Layer 2 of a small transformer language model trained on English Wikipedia (11 layers, counted from 0, width 64).
A neuron's activation on a vector x is SiLU(gate . x + bias) times (in . x + bias), where the dot is the dot product.
The model reads these tokens: " 5" " |" " Bo" "w" "ling" " Green" " |" " C" "C" "H" "A" " |" " 26" "–" "16" "–3" " |" " At" "-" "l" "ar" "ge"

The vector x that enters this layer's MLP at each token. A number n stands for (n - 500) times 0.005.
0 " 5": 368 496 473 403 526 322 286 444 557 567 379 551 625 459 578 525 498 559 635 475 431 514 343 432 540 640 547 754 520 431 685 559 285 685 537 584 623 472 803 443 405 704 636 304 799 510 472 442 561 694 335 475 559 665 486 553 353 476 698 553 382 507 612 717
1 " |": 268 528 292 572 430 535 482 508 432 464 296 315 518 543 450 422 544 742 675 515 481 548 462 501 500 582 589 602 582 521 415 515 502 819 698 611 485 636 493 456 427 763 713 288 771 414 485 514 534 520 332 439 483 683 568 643 519 401 575 537 519 442 473 566
2 " Bo": 627 386 682 698 463 456 458 361 496 509 313 501 558 121 517 525 703 562 545 650 412 293 407 562 535 517 510 594 716 447 372 449 577 601 559 492 622 568 580 389 260 595 506 335 568 467 625 526 479 673 548 612 712 433 379 466 581 632 439 488 510 333 665 801
3 "w": 229 369 548 468 505 410 690 319 675 600 583 434 421 478 754 355 485 525 662 563 457 391 498 200 558 741 550 431 682 468 395 307 578 411 451 605 567 500 543 449 532 440 397 577 674 380 575 463 663 577 382 670 844 555 524 451 401 486 649 544 453 334 581 305
4 "ling": 332 442 292 448 471 368 623 349 824 454 517 430 666 398 523 368 551 350 773 418 382 353 363 602 587 636 424 537 461 610 688 368 647 495 311 563 675 433 458 632 398 518 527 487 470 640 517 546 594 593 307 538 504 619 375 409 565 440 597 357 810 295 563 722
5 " Green": 462 390 494 603 179 405 501 298 621 425 320 468 727 436 652 479 705 351 634 403 344 363 362 541 526 529 528 668 267 488 473 565 448 509 304 698 610 590 500 530 288 546 532 614 694 601 639 616 421 567 453 601 416 566 426 516 498 416 539 647 526 325 514 844
6 " |": 224 486 480 588 437 551 437 451 429 441 276 370 526 621 536 493 615 713 594 400 403 408 388 442 474 505 569 520 696 607 465 500 565 815 649 604 575 566 456 535 402 545 738 281 825 482 524 557 501 489 413 478 486 559 536 650 664 363 538 433 495 447 418 566
7 " C": 544 620 650 493 199 586 504 256 571 458 336 599 556 495 526 462 727 608 754 473 371 310 505 493 415 575 499 515 664 568 506 673 601 632 477 415 480 637 652 302 480 601 486 360 545 290 559 601 390 779 485 734 535 555 447 666 705 590 474 526 637 331 525 640
8 "C": 567 489 545 605 289 547 516 305 682 408 485 431 538 607 450 456 863 464 701 292 349 269 388 394 671 458 515 385 617 703 425 596 498 618 536 623 540 487 675 312 568 408 390 332 421 382 630 567 591 689 426 631 652 403 428 604 650 754 619 600 480 378 446 721
9 "H": 416 420 678 681 453 462 506 346 723 283 586 367 421 427 401 441 558 783 718 338 366 346 320 393 689 572 591 349 536 611 427 424 446 500 547 563 635 563 555 452 550 369 443 286 483 418 575 479 594 727 425 413 612 372 442 622 383 660 509 433 224 395 390 818
10 "A": 467 412 662 613 351 564 303 459 747 373 523 488 563 518 537 322 669 623 672 501 310 332 315 485 789 456 728 611 571 467 451 443 423 614 680 587 588 468 498 450 623 508 426 456 427 272 490 289 665 589 191 296 659 346 523 498 591 589 500 467 332 321 382 713
11 " |": 225 507 461 650 470 484 543 499 405 431 303 447 534 656 570 417 635 752 573 344 456 480 469 528 555 455 538 540 706 565 396 466 547 797 696 634 571 557 468 545 478 563 599 310 863 462 513 513 512 537 343 447 484 588 601 619 628 396 584 487 441 405 398 506
12 " 26": 336 459 650 434 392 446 499 371 473 460 312 518 497 619 527 519 568 557 535 384 483 454 349 322 465 522 573 588 617 390 645 516 124 617 523 620 553 407 830 438 429 714 614 348 703 515 488 486 491 746 447 660 511 720 403 463 374 343 697 485 254 432 607 533
13 "–": 409 435 193 755 643 365 326 417 611 244 457 364 359 495 554 390 374 379 447 745 419 311 608 415 442 498 570 590 612 516 498 372 405 703 610 523 504 745 727 357 496 537 587 499 766 672 569 425 639 692 387 634 466 505 558 630 397 525 489 514 346 472 484 577
14 "16": 391 657 727 568 445 416 352 505 554 400 483 494 507 750 479 429 615 510 640 363 416 388 369 485 431 370 527 638 458 385 616 523 373 676 370 626 598 413 712 363 433 591 539 278 578 366 549 406 568 653 499 751 665 639 507 580 514 420 874 472 258 470 539 275
15 "–3": 425 493 407 671 593 435 334 463 712 292 486 462 377 484 463 431 439 438 575 341 467 303 361 663 611 519 618 614 291 437 595 388 476 685 466 490 520 651 730 337 409 490 760 290 889 644 527 427 600 658 455 501 564 575 505 594 354 628 659 558 306 409 505 486
16 " |": 235 508 446 667 496 540 501 494 402 431 266 372 458 662 476 405 594 774 624 394 435 503 383 575 458 533 587 569 643 503 453 471 536 831 622 537 551 621 492 453 420 550 737 306 752 463 505 486 558 484 372 489 494 599 509 640 609 372 545 480 436 450 382 527
17 " At": 530 626 571 493 455 516 565 244 505 425 228 382 518 437 649 463 655 505 481 643 271 292 405 479 407 599 683 639 607 539 380 520 498 704 374 630 537 537 504 255 300 613 125 502 572 375 413 458 620 666 416 621 471 476 480 377 567 373 376 638 619 353 437 669
18 "-": 359 486 342 578 534 647 454 410 713 221 507 423 512 488 446 381 678 649 510 466 345 293 527 288 549 361 509 326 700 659 451 448 544 719 525 735 513 517 777 393 456 646 622 475 752 683 638 478 361 515 470 658 577 570 694 547 481 616 564 508 461 382 444 623
19 "l": 367 438 706 977 523 605 439 447 575 394 410 335 462 484 490 620 410 549 533 688 634 520 698 524 530 502 301 389 568 488 493 351 253 431 475 400 440 550 715 420 443 423 674 394 217 489 550 414 477 571 514 796 613 525 310 413 467 605 473 497 570 301 623 592
20 "ar": 412 342 784 525 586 456 281 237 534 539 602 149 653 490 480 274 689 353 522 744 479 443 554 585 462 396 322 571 512 476 591 198 517 472 358 597 592 505 570 492 545 409 628 386 509 347 506 533 510 516 539 716 611 468 310 293 510 432 760 593 614 364 483 653
21 "ge": 450 565 490 630 591 638 513 467 758 271 622 332 589 515 496 583 741 567 444 573 330 262 358 524 646 476 573 541 431 450 534 333 572 381 528 591 679 327 504 645 337 701 674 300 484 619 568 479 537 365 321 448 519 557 433 562 753 310 772 577 601 370 382 623

Each question shows the input weights of one neuron of the MLP. A number n stands for (n - 500) times 0.0018.

n124 gate (bias -0.187): 816 352 312 577 582 597 439 537 379 546 315 381 534 546 383 255 650 286 479 513 401 621 549 249 521 496 545 624 605 541 405 540 371 346 438 112 508 402 207 721 603 521 455 304 566 269 562 252 571 435 580 575 637 587 459 421 566 339 535 754 371 603 541 439
n124 in (bias -0.091): 521 514 625 465 705 386 528 291 621 504 375 399 460 342 543 381 445 479 365 489 364 408 374 788 528 275 580 482 511 601 559 607 401 197 577 426 464 424 317 659 472 458 444 507 367 543 472 249 475 586 454 425 588 433 649 511 644 381 556 603 454 725 646 358
On which token does it fire most, and how strongly? 7 " C", at about 0.48

n226 gate (bias 0.017): 547 506 586 393 445 375 707 513 431 500 667 522 333 516 491 541 482 488 412 571 779 437 382 401 429 581 537 575 516 441 410 570 519 510 332 528 503 574 640 538 506 488 512 406 478 503 593 418 320 402 491 516 250 210 463 481 342 587 408 500 669 474 396 307
n226 in (bias -0.012): 708 402 460 497 490 347 490 469 689 320 479 416 559 538 473 472 527 716 318 545 520 374 577 645 544 442 634 453 448 604 652 341 377 570 385 659 618 584 409 340 547 409 711 360 422 473 554 638 490 467 441 562 306 609 523 616 409 595 550 449 490 616 179 634
On which token does it fire most? 3 "w"

n250 gate (bias -0.071): 602 584 590 363 453 394 251 541 455 582 552 550 695 445 701 458 523 571 459 315 520 344 678 264 399 727 574 534 730 524 574 460 524 461 510 567 445 521 439 473 716 622 567 544 601 558 705 448 476 440 700 346 605 385 440 664 453 348 432 524 585 430 420 557
n250 in (bias 0.084): 429 370 535 573 510 590 510 344 586 454 421 367 663 417 475 789 351 416 357 511 567 489 665 366 374 285 622 398 278 465 433 648 525 628 388 405 464 424 525 578 493 556 639 401 187 389 399 565 593 420 489 525 649 564 357 657 268 440 322 592 457 635 549 535
On which token does it fire most? 4 "ling"

n43 gate (bias -0.167): 638 553 328 421 358 523 448 436 514 456 510 447 641 278 713 572 385 500 470 341 437 419 427 450 381 647 550 209 503 427 547 546 540 573 613 523 407 600 580 642 396 523 513 497 557 364 570 445 585 319 401 320 550 285 338 233 493 473 370 352 476 538 513 335
n43 in (bias -0.036): 494 490 723 538 465 364 421 390 399 326 539 375 695 418 494 546 374 580 601 308 558 448 398 567 471 574 401 574 578 522 602 550 490 277 279 506 365 454 519 581 423 564 658 636 452 448 478 543 533 352 729 640 503 323 418 614 378 384 436 539 590 583 329 576
On which token does it fire most? 13 "–"

n88 gate (bias -0.025): 481 652 528 580 571 625 628 688 456 475 345 664 439 741 337 478 412 525 594 320 491 597 348 804 411 562 454 559 481 621 571 424 556 532 457 494 360 529 301 519 463 469 488 456 668 459 515 446 535 396 509 563 472 459 574 403 370 478 441 431 466 587 297 629
n88 in (bias -0.158): 453 344 485 346 389 561 390 522 633 713 319 562 587 697 446 513 515 432 522 513 469 506 509 615 615 622 605 412 627 671 497 304 412 477 522 260 519 568 537 626 463 397 602 431 544 402 639 490 408 543 649 487 453 572 660 563 416 550 671 384 670 555 358 509
On which two tokens does it fire most, strongest first? 16 " |", 6 " |"

n155 gate (bias -0.111): 500 618 677 588 465 507 581 662 504 363 511 536 345 442 540 705 275 586 529 596 443 327 482 350 475 450 486 338 609 564 643 325 295 701 311 461 592 433 586 511 450 364 553 789 450 493 265 562 595 549 427 438 450 374 390 246 386 385 576 421 460 678 521 334
n155 in (bias 0.012): 413 614 635 515 430 317 287 662 491 441 541 537 347 560 434 418 415 568 469 612 623 469 478 503 435 590 537 547 547 358 636 655 459 542 441 593 287 494 286 547 392 441 567 347 373 601 598 491 541 500 475 566 758 581 457 425 577 283 552 597 615 397 460 531
Its three highest activations, in order, are on tokens 19 "l", 14 "16", 12 " 26"

n213 gate (bias 0.021): 530 598 376 468 597 564 297 480 470 685 707 552 530 410 679 446 609 493 630 371 634 589 412 546 347 516 607 516 373 445 497 490 497 589 395 323 433 497 480 553 552 487 814 503 493 387 497 380 821 497 563 390 411 303 422 616 448 415 555 573 503 693 448 500
n213 in (bias -0.003): 371 709 540 411 534 477 500 494 368 488 597 413 494 556 468 476 477 477 421 515 523 567 566 364 425 515 414 608 417 901 523 554 430 566 523 509 604 575 491 471 474 567 517 404 648 550 584 535 713 423 456 638 605 436 540 415 384 712 573 535 523 584 471 626
On which token does it fire most? 0 " 5"

n176 gate (bias -0.060): 415 500 519 529 449 465 319 692 572 529 437 436 590 361 363 576 284 558 352 410 452 741 590 442 391 494 462 455 381 606 458 560 386 308 620 397 487 718 477 376 568 730 372 689 471 470 365 708 460 516 648 530 585 506 465 516 571 490 620 467 526 550 302 513
n176 in (bias -0.005): 405 610 580 523 646 536 477 638 663 551 449 633 638 541 361 349 306 289 497 507 450 341 583 614 500 362 606 581 773 547 397 388 581 479 560 383 490 420 490 510 450 607 321 601 677 449 457 538 708 569 275 466 419 389 685 402 500 557 539 524 301 424 563 616
On which token does it fire most? 5 " Green"

n62 gate (bias -0.101): 375 546 331 225 473 504 732 457 386 488 685 458 396 421 703 619 568 593 375 604 400 648 96 535 707 457 431 283 602 785 542 295 519 528 535 531 417 320 446 391 539 465 359 469 427 406 389 677 338 340 398 598 403 597 359 598 430 500 504 383 621 568 458 511
n62 in (bias -0.102): 500 336 497 348 547 678 573 527 565 537 674 697 469 479 371 411 612 383 497 479 523 503 426 493 490 429 487 483 521 530 597 513 557 455 373 611 238 642 524 625 648 671 510 585 587 398 650 459 356 328 244 555 594 564 507 507 597 470 408 547 422 517 274 838
Its three highest activations, in order, are on tokens 4 "ling", 19 "l", 14 "16"

n142 gate (bias -0.148): 623 483 500 369 486 435 579 500 716 606 358 601 514 686 390 751 473 322 535 460 500 750 395 678 660 647 580 549 493 479 413 462 627 525 538 427 435 410 574 412 266 784 642 507 458 631 643 479 454 524 443 415 338 416 493 450 612 542 297 267 507 486 486 324
n142 in (bias 0.080): 491 524 515 643 365 449 607 463 442 256 768 488 494 639 512 444 458 482 623 462 337 399 530 334 428 549 587 552 383 443 557 458 500 645 464 439 646 434 354 732 355 409 596 491 536 595 500 444 451 613 571 251 552 412 530 408 470 549 516 415 338 484 428 539
On which two tokens does it fire most, strongest first? 4 "ling", 19 "l"

n220 gate (bias -0.149): 556 719 618 321 590 661 486 521 373 409 546 545 284 550 423 704 408 663 578 759 583 500 594 483 718 402 614 343 365 545 587 575 581 424 441 660 525 363 465 250 441 545 483 588 469 482 309 710 543 524 365 652 584 521 638 479 559 329 463 451 324 460 569 531
n220 in (bias 0.045): 615 549 455 526 458 548 497 461 275 520 633 497 584 457 704 627 420 370 665 338 572 576 454 493 665 500 607 487 553 354 402 529 319 425 588 412 641 534 497 490 268 523 655 796 409 440 344 480 467 600 457 507 392 431 555 596 555 448 235 457 414 449 497 293
On which token does it fire most? 20 "ar"

n67 gate (bias -0.155): 388 318 526 313 489 588 533 485 515 343 489 759 442 492 455 470 474 548 681 239 367 631 689 541 740 425 622 474 667 659 430 336 339 515 333 411 393 450 262 361 496 418 515 695 266 515 367 500 697 471 602 349 418 407 390 545 344 515 547 489 511 700 349 430
n67 in (bias -0.051): 645 447 587 780 587 483 524 546 468 768 543 608 370 214 518 421 503 469 283 630 507 461 507 388 323 598 378 504 561 605 479 548 645 507 528 668 543 471 430 454 342 511 649 468 482 347 552 236 425 493 603 354 394 549 618 241 504 619 419 454 366 304 583 510
On which two tokens does it fire most, strongest first? 14 "16", 12 " 26"

n85 gate (bias -0.126): 503 409 413 662 374 365 526 585 456 507 626 470 580 623 486 435 490 235 510 455 554 449 627 487 490 877 500 443 329 497 517 401 361 675 477 349 500 444 419 473 463 453 254 480 577 480 577 740 322 388 592 432 409 611 530 412 386 534 652 612 382 639 434 613
n85 in (bias -0.022): 464 472 234 611 549 327 490 528 557 426 400 556 471 360 411 457 555 366 332 376 648 418 581 528 605 504 336 465 496 426 356 345 365 610 518 493 587 606 567 443 451 253 591 703 363 539 539 493 475 437 701 403 447 493 476 721 521 468 850 695 333 719 409 510
On which two tokens does it fire most, strongest first? 7 " C", 17 " At"

n162 gate (bias -0.063): 600 647 582 375 704 345 591 331 521 659 772 452 620 430 362 381 608 380 729 518 534 400 360 527 425 314 340 534 465 367 336 480 510 578 524 678 581 543 373 628 486 617 514 624 493 698 405 608 479 480 633 510 514 476 507 493 383 720 272 545 579 486 520 463
n162 in (bias 0.156): 510 574 535 592 522 481 462 477 383 394 588 315 533 421 351 346 651 382 441 464 455 516 468 603 513 613 643 400 650 557 548 296 477 203 583 564 569 609 458 393 452 683 468 713 439 575 589 552 444 614 578 578 745 333 662 607 423 510 426 335 510 427 554 554
Its three highest activations, in order, are on tokens 20 "ar", 2 " Bo", 4 "ling"

n181 gate (bias -0.008): 588 438 595 448 675 375 366 453 509 459 409 491 286 323 369 529 470 503 519 465 448 581 642 407 423 609 623 590 519 485 339 372 525 329 351 611 395 535 472 606 457 416 549 766 413 475 635 329 652 329 453 531 634 447 466 450 553 466 582 537 444 606 525 696
n181 in (bias 0.017): 454 607 548 472 475 386 422 352 600 429 402 286 465 714 426 433 414 508 408 488 542 454 413 421 362 591 520 452 627 680 444 456 457 474 410 350 430 523 458 326 432 542 623 608 378 443 396 471 431 611 500 491 631 449 606 594 644 554 267 446 497 488 450 508
On which token does it fire most? 19 "l"

n109 gate (bias -0.008): 487 535 484 232 484 440 409 513 403 423 480 730 540 542 749 552 484 417 597 308 605 358 347 641 592 542 554 436 565 567 605 607 416 460 660 615 392 470 298 542 410 580 652 490 484 451 370 673 464 418 438 468 545 458 718 406 468 349 517 426 552 391 655 551
n109 in (bias 0.006): 574 416 503 561 444 574 418 484 486 476 429 452 492 343 568 434 357 535 596 428 570 579 524 411 489 489 682 538 387 457 567 471 353 545 581 540 547 313 514 674 411 589 433 677 530 445 414 616 483 489 464 379 546 370 660 593 325 424 591 644 476 455 647 561
On which token does it fire most, and how strongly? 0 " 5", at about 1.1

n33 gate (bias -0.089): 627 500 691 569 496 551 606 429 188 407 602 666 454 379 155 439 387 437 474 527 663 541 459 633 456 563 570 299 557 212 241 511 511 546 474 489 454 642 734 605 682 474 610 601 459 474 566 504 519 478 379 560 623 753 357 575 615 392 523 373 612 450 386 595
n33 in (bias 0.050): 377 570 596 539 443 596 437 350 522 528 376 548 444 556 583 391 473 418 651 566 379 531 679 357 612 485 509 409 354 439 706 613 408 487 710 485 363 572 381 690 524 546 494 506 363 559 485 444 525 443 522 605 561 564 536 731 290 521 381 616 595 613 644 467
On which token does it fire most? 19 "l"

n47 gate (bias -0.025): 364 400 586 344 490 578 385 538 580 278 493 387 279 651 552 606 442 500 542 504 541 413 466 559 483 382 312 652 511 459 304 409 514 432 438 531 404 243 680 382 455 286 367 458 710 461 339 560 426 459 633 283 594 323 473 458 517 324 576 524 646 454 626 619
n47 in (bias -0.038): 551 721 512 568 710 591 500 467 603 452 497 536 454 384 506 534 406 539 579 355 384 572 452 536 426 416 574 422 582 446 411 275 443 655 413 610 583 559 542 524 751 410 447 560 384 715 553 403 354 459 546 509 560 362 482 509 572 470 563 286 377 416 397 491
On which token does it fire most, and how strongly? 9 "H", at about 0.34

n97 gate (bias -0.195): 667 409 577 695 478 564 369 552 510 810 563 513 363 526 428 404 694 416 536 560 490 369 490 474 610 461 307 428 517 497 396 427 549 463 451 516 520 490 422 680 571 536 603 346 474 434 410 487 388 372 738 322 565 536 490 444 571 591 740 549 340 487 500 731
n97 in (bias 0.045): 402 513 647 385 488 642 519 440 159 475 650 334 468 542 598 387 411 469 647 523 591 563 434 428 712 393 528 547 567 494 578 361 468 529 638 428 458 513 324 738 509 635 484 383 349 468 372 465 545 429 433 420 377 456 385 382 343 415 530 443 433 471 609 488
On which token does it fire most? 20 "ar"

n36 gate (bias -0.054): 543 441 604 247 458 445 474 546 543 368 410 631 588 456 712 547 526 411 257 581 153 378 471 402 402 681 471 477 359 385 444 481 553 473 621 546 392 408 421 507 523 513 510 381 280 550 373 534 654 591 657 433 431 573 380 507 546 299 538 493 394 561 403 494
n36 in (bias -0.016): 410 465 697 347 628 568 579 480 398 593 479 698 473 521 657 521 559 420 439 592 445 483 643 322 371 439 546 503 400 460 434 610 404 566 477 609 494 613 457 509 607 480 372 494 359 316 374 421 579 568 509 658 387 413 520 453 532 367 460 393 654 503 583 611
On which token does it fire most? 17 " At"

n184 gate (bias 0.062): 571 704 468 475 440 632 538 500 548 532 367 551 290 506 648 480 447 456 497 266 592 506 538 481 538 532 402 564 643 411 522 481 291 285 475 554 480 605 586 487 828 516 711 574 433 361 633 594 354 459 558 552 638 414 446 571 446 529 389 542 590 487 305 399
n184 in (bias -0.073): 525 467 443 423 607 512 579 462 729 376 411 583 425 636 556 523 461 427 482 466 377 457 637 352 545 674 363 503 526 565 623 566 520 503 520 450 600 404 661 535 595 520 644 472 492 523 592 602 451 446 513 556 427 515 493 459 535 513 354 556 414 477 401 396
On which token does it fire most? 2 " Bo"

n172 gate (bias -0.105): 691 429 585 606 552 558 693 530 451 470 390 630 485 371 477 321 478 708 425 389 696 455 567 522 526 358 349 440 511 511 363 569 328 620 311 511 508 296 664 654 474 210 654 425 645 485 832 583 701 533 651 496 616 448 518 440 504 615 241 556 627 619 434 445
n172 in (bias 0.029): 580 567 629 519 393 578 478 558 455 519 322 659 625 445 638 643 575 691 594 369 582 657 579 780 323 388 421 420 435 452 379 494 375 328 707 614 448 586 631 567 436 487 528 590 557 468 573 386 646 472 623 607 327 436 525 648 398 497 466 538 490 457 607 443
On which two tokens does it fire most, strongest first? 19 "l", 4 "ling"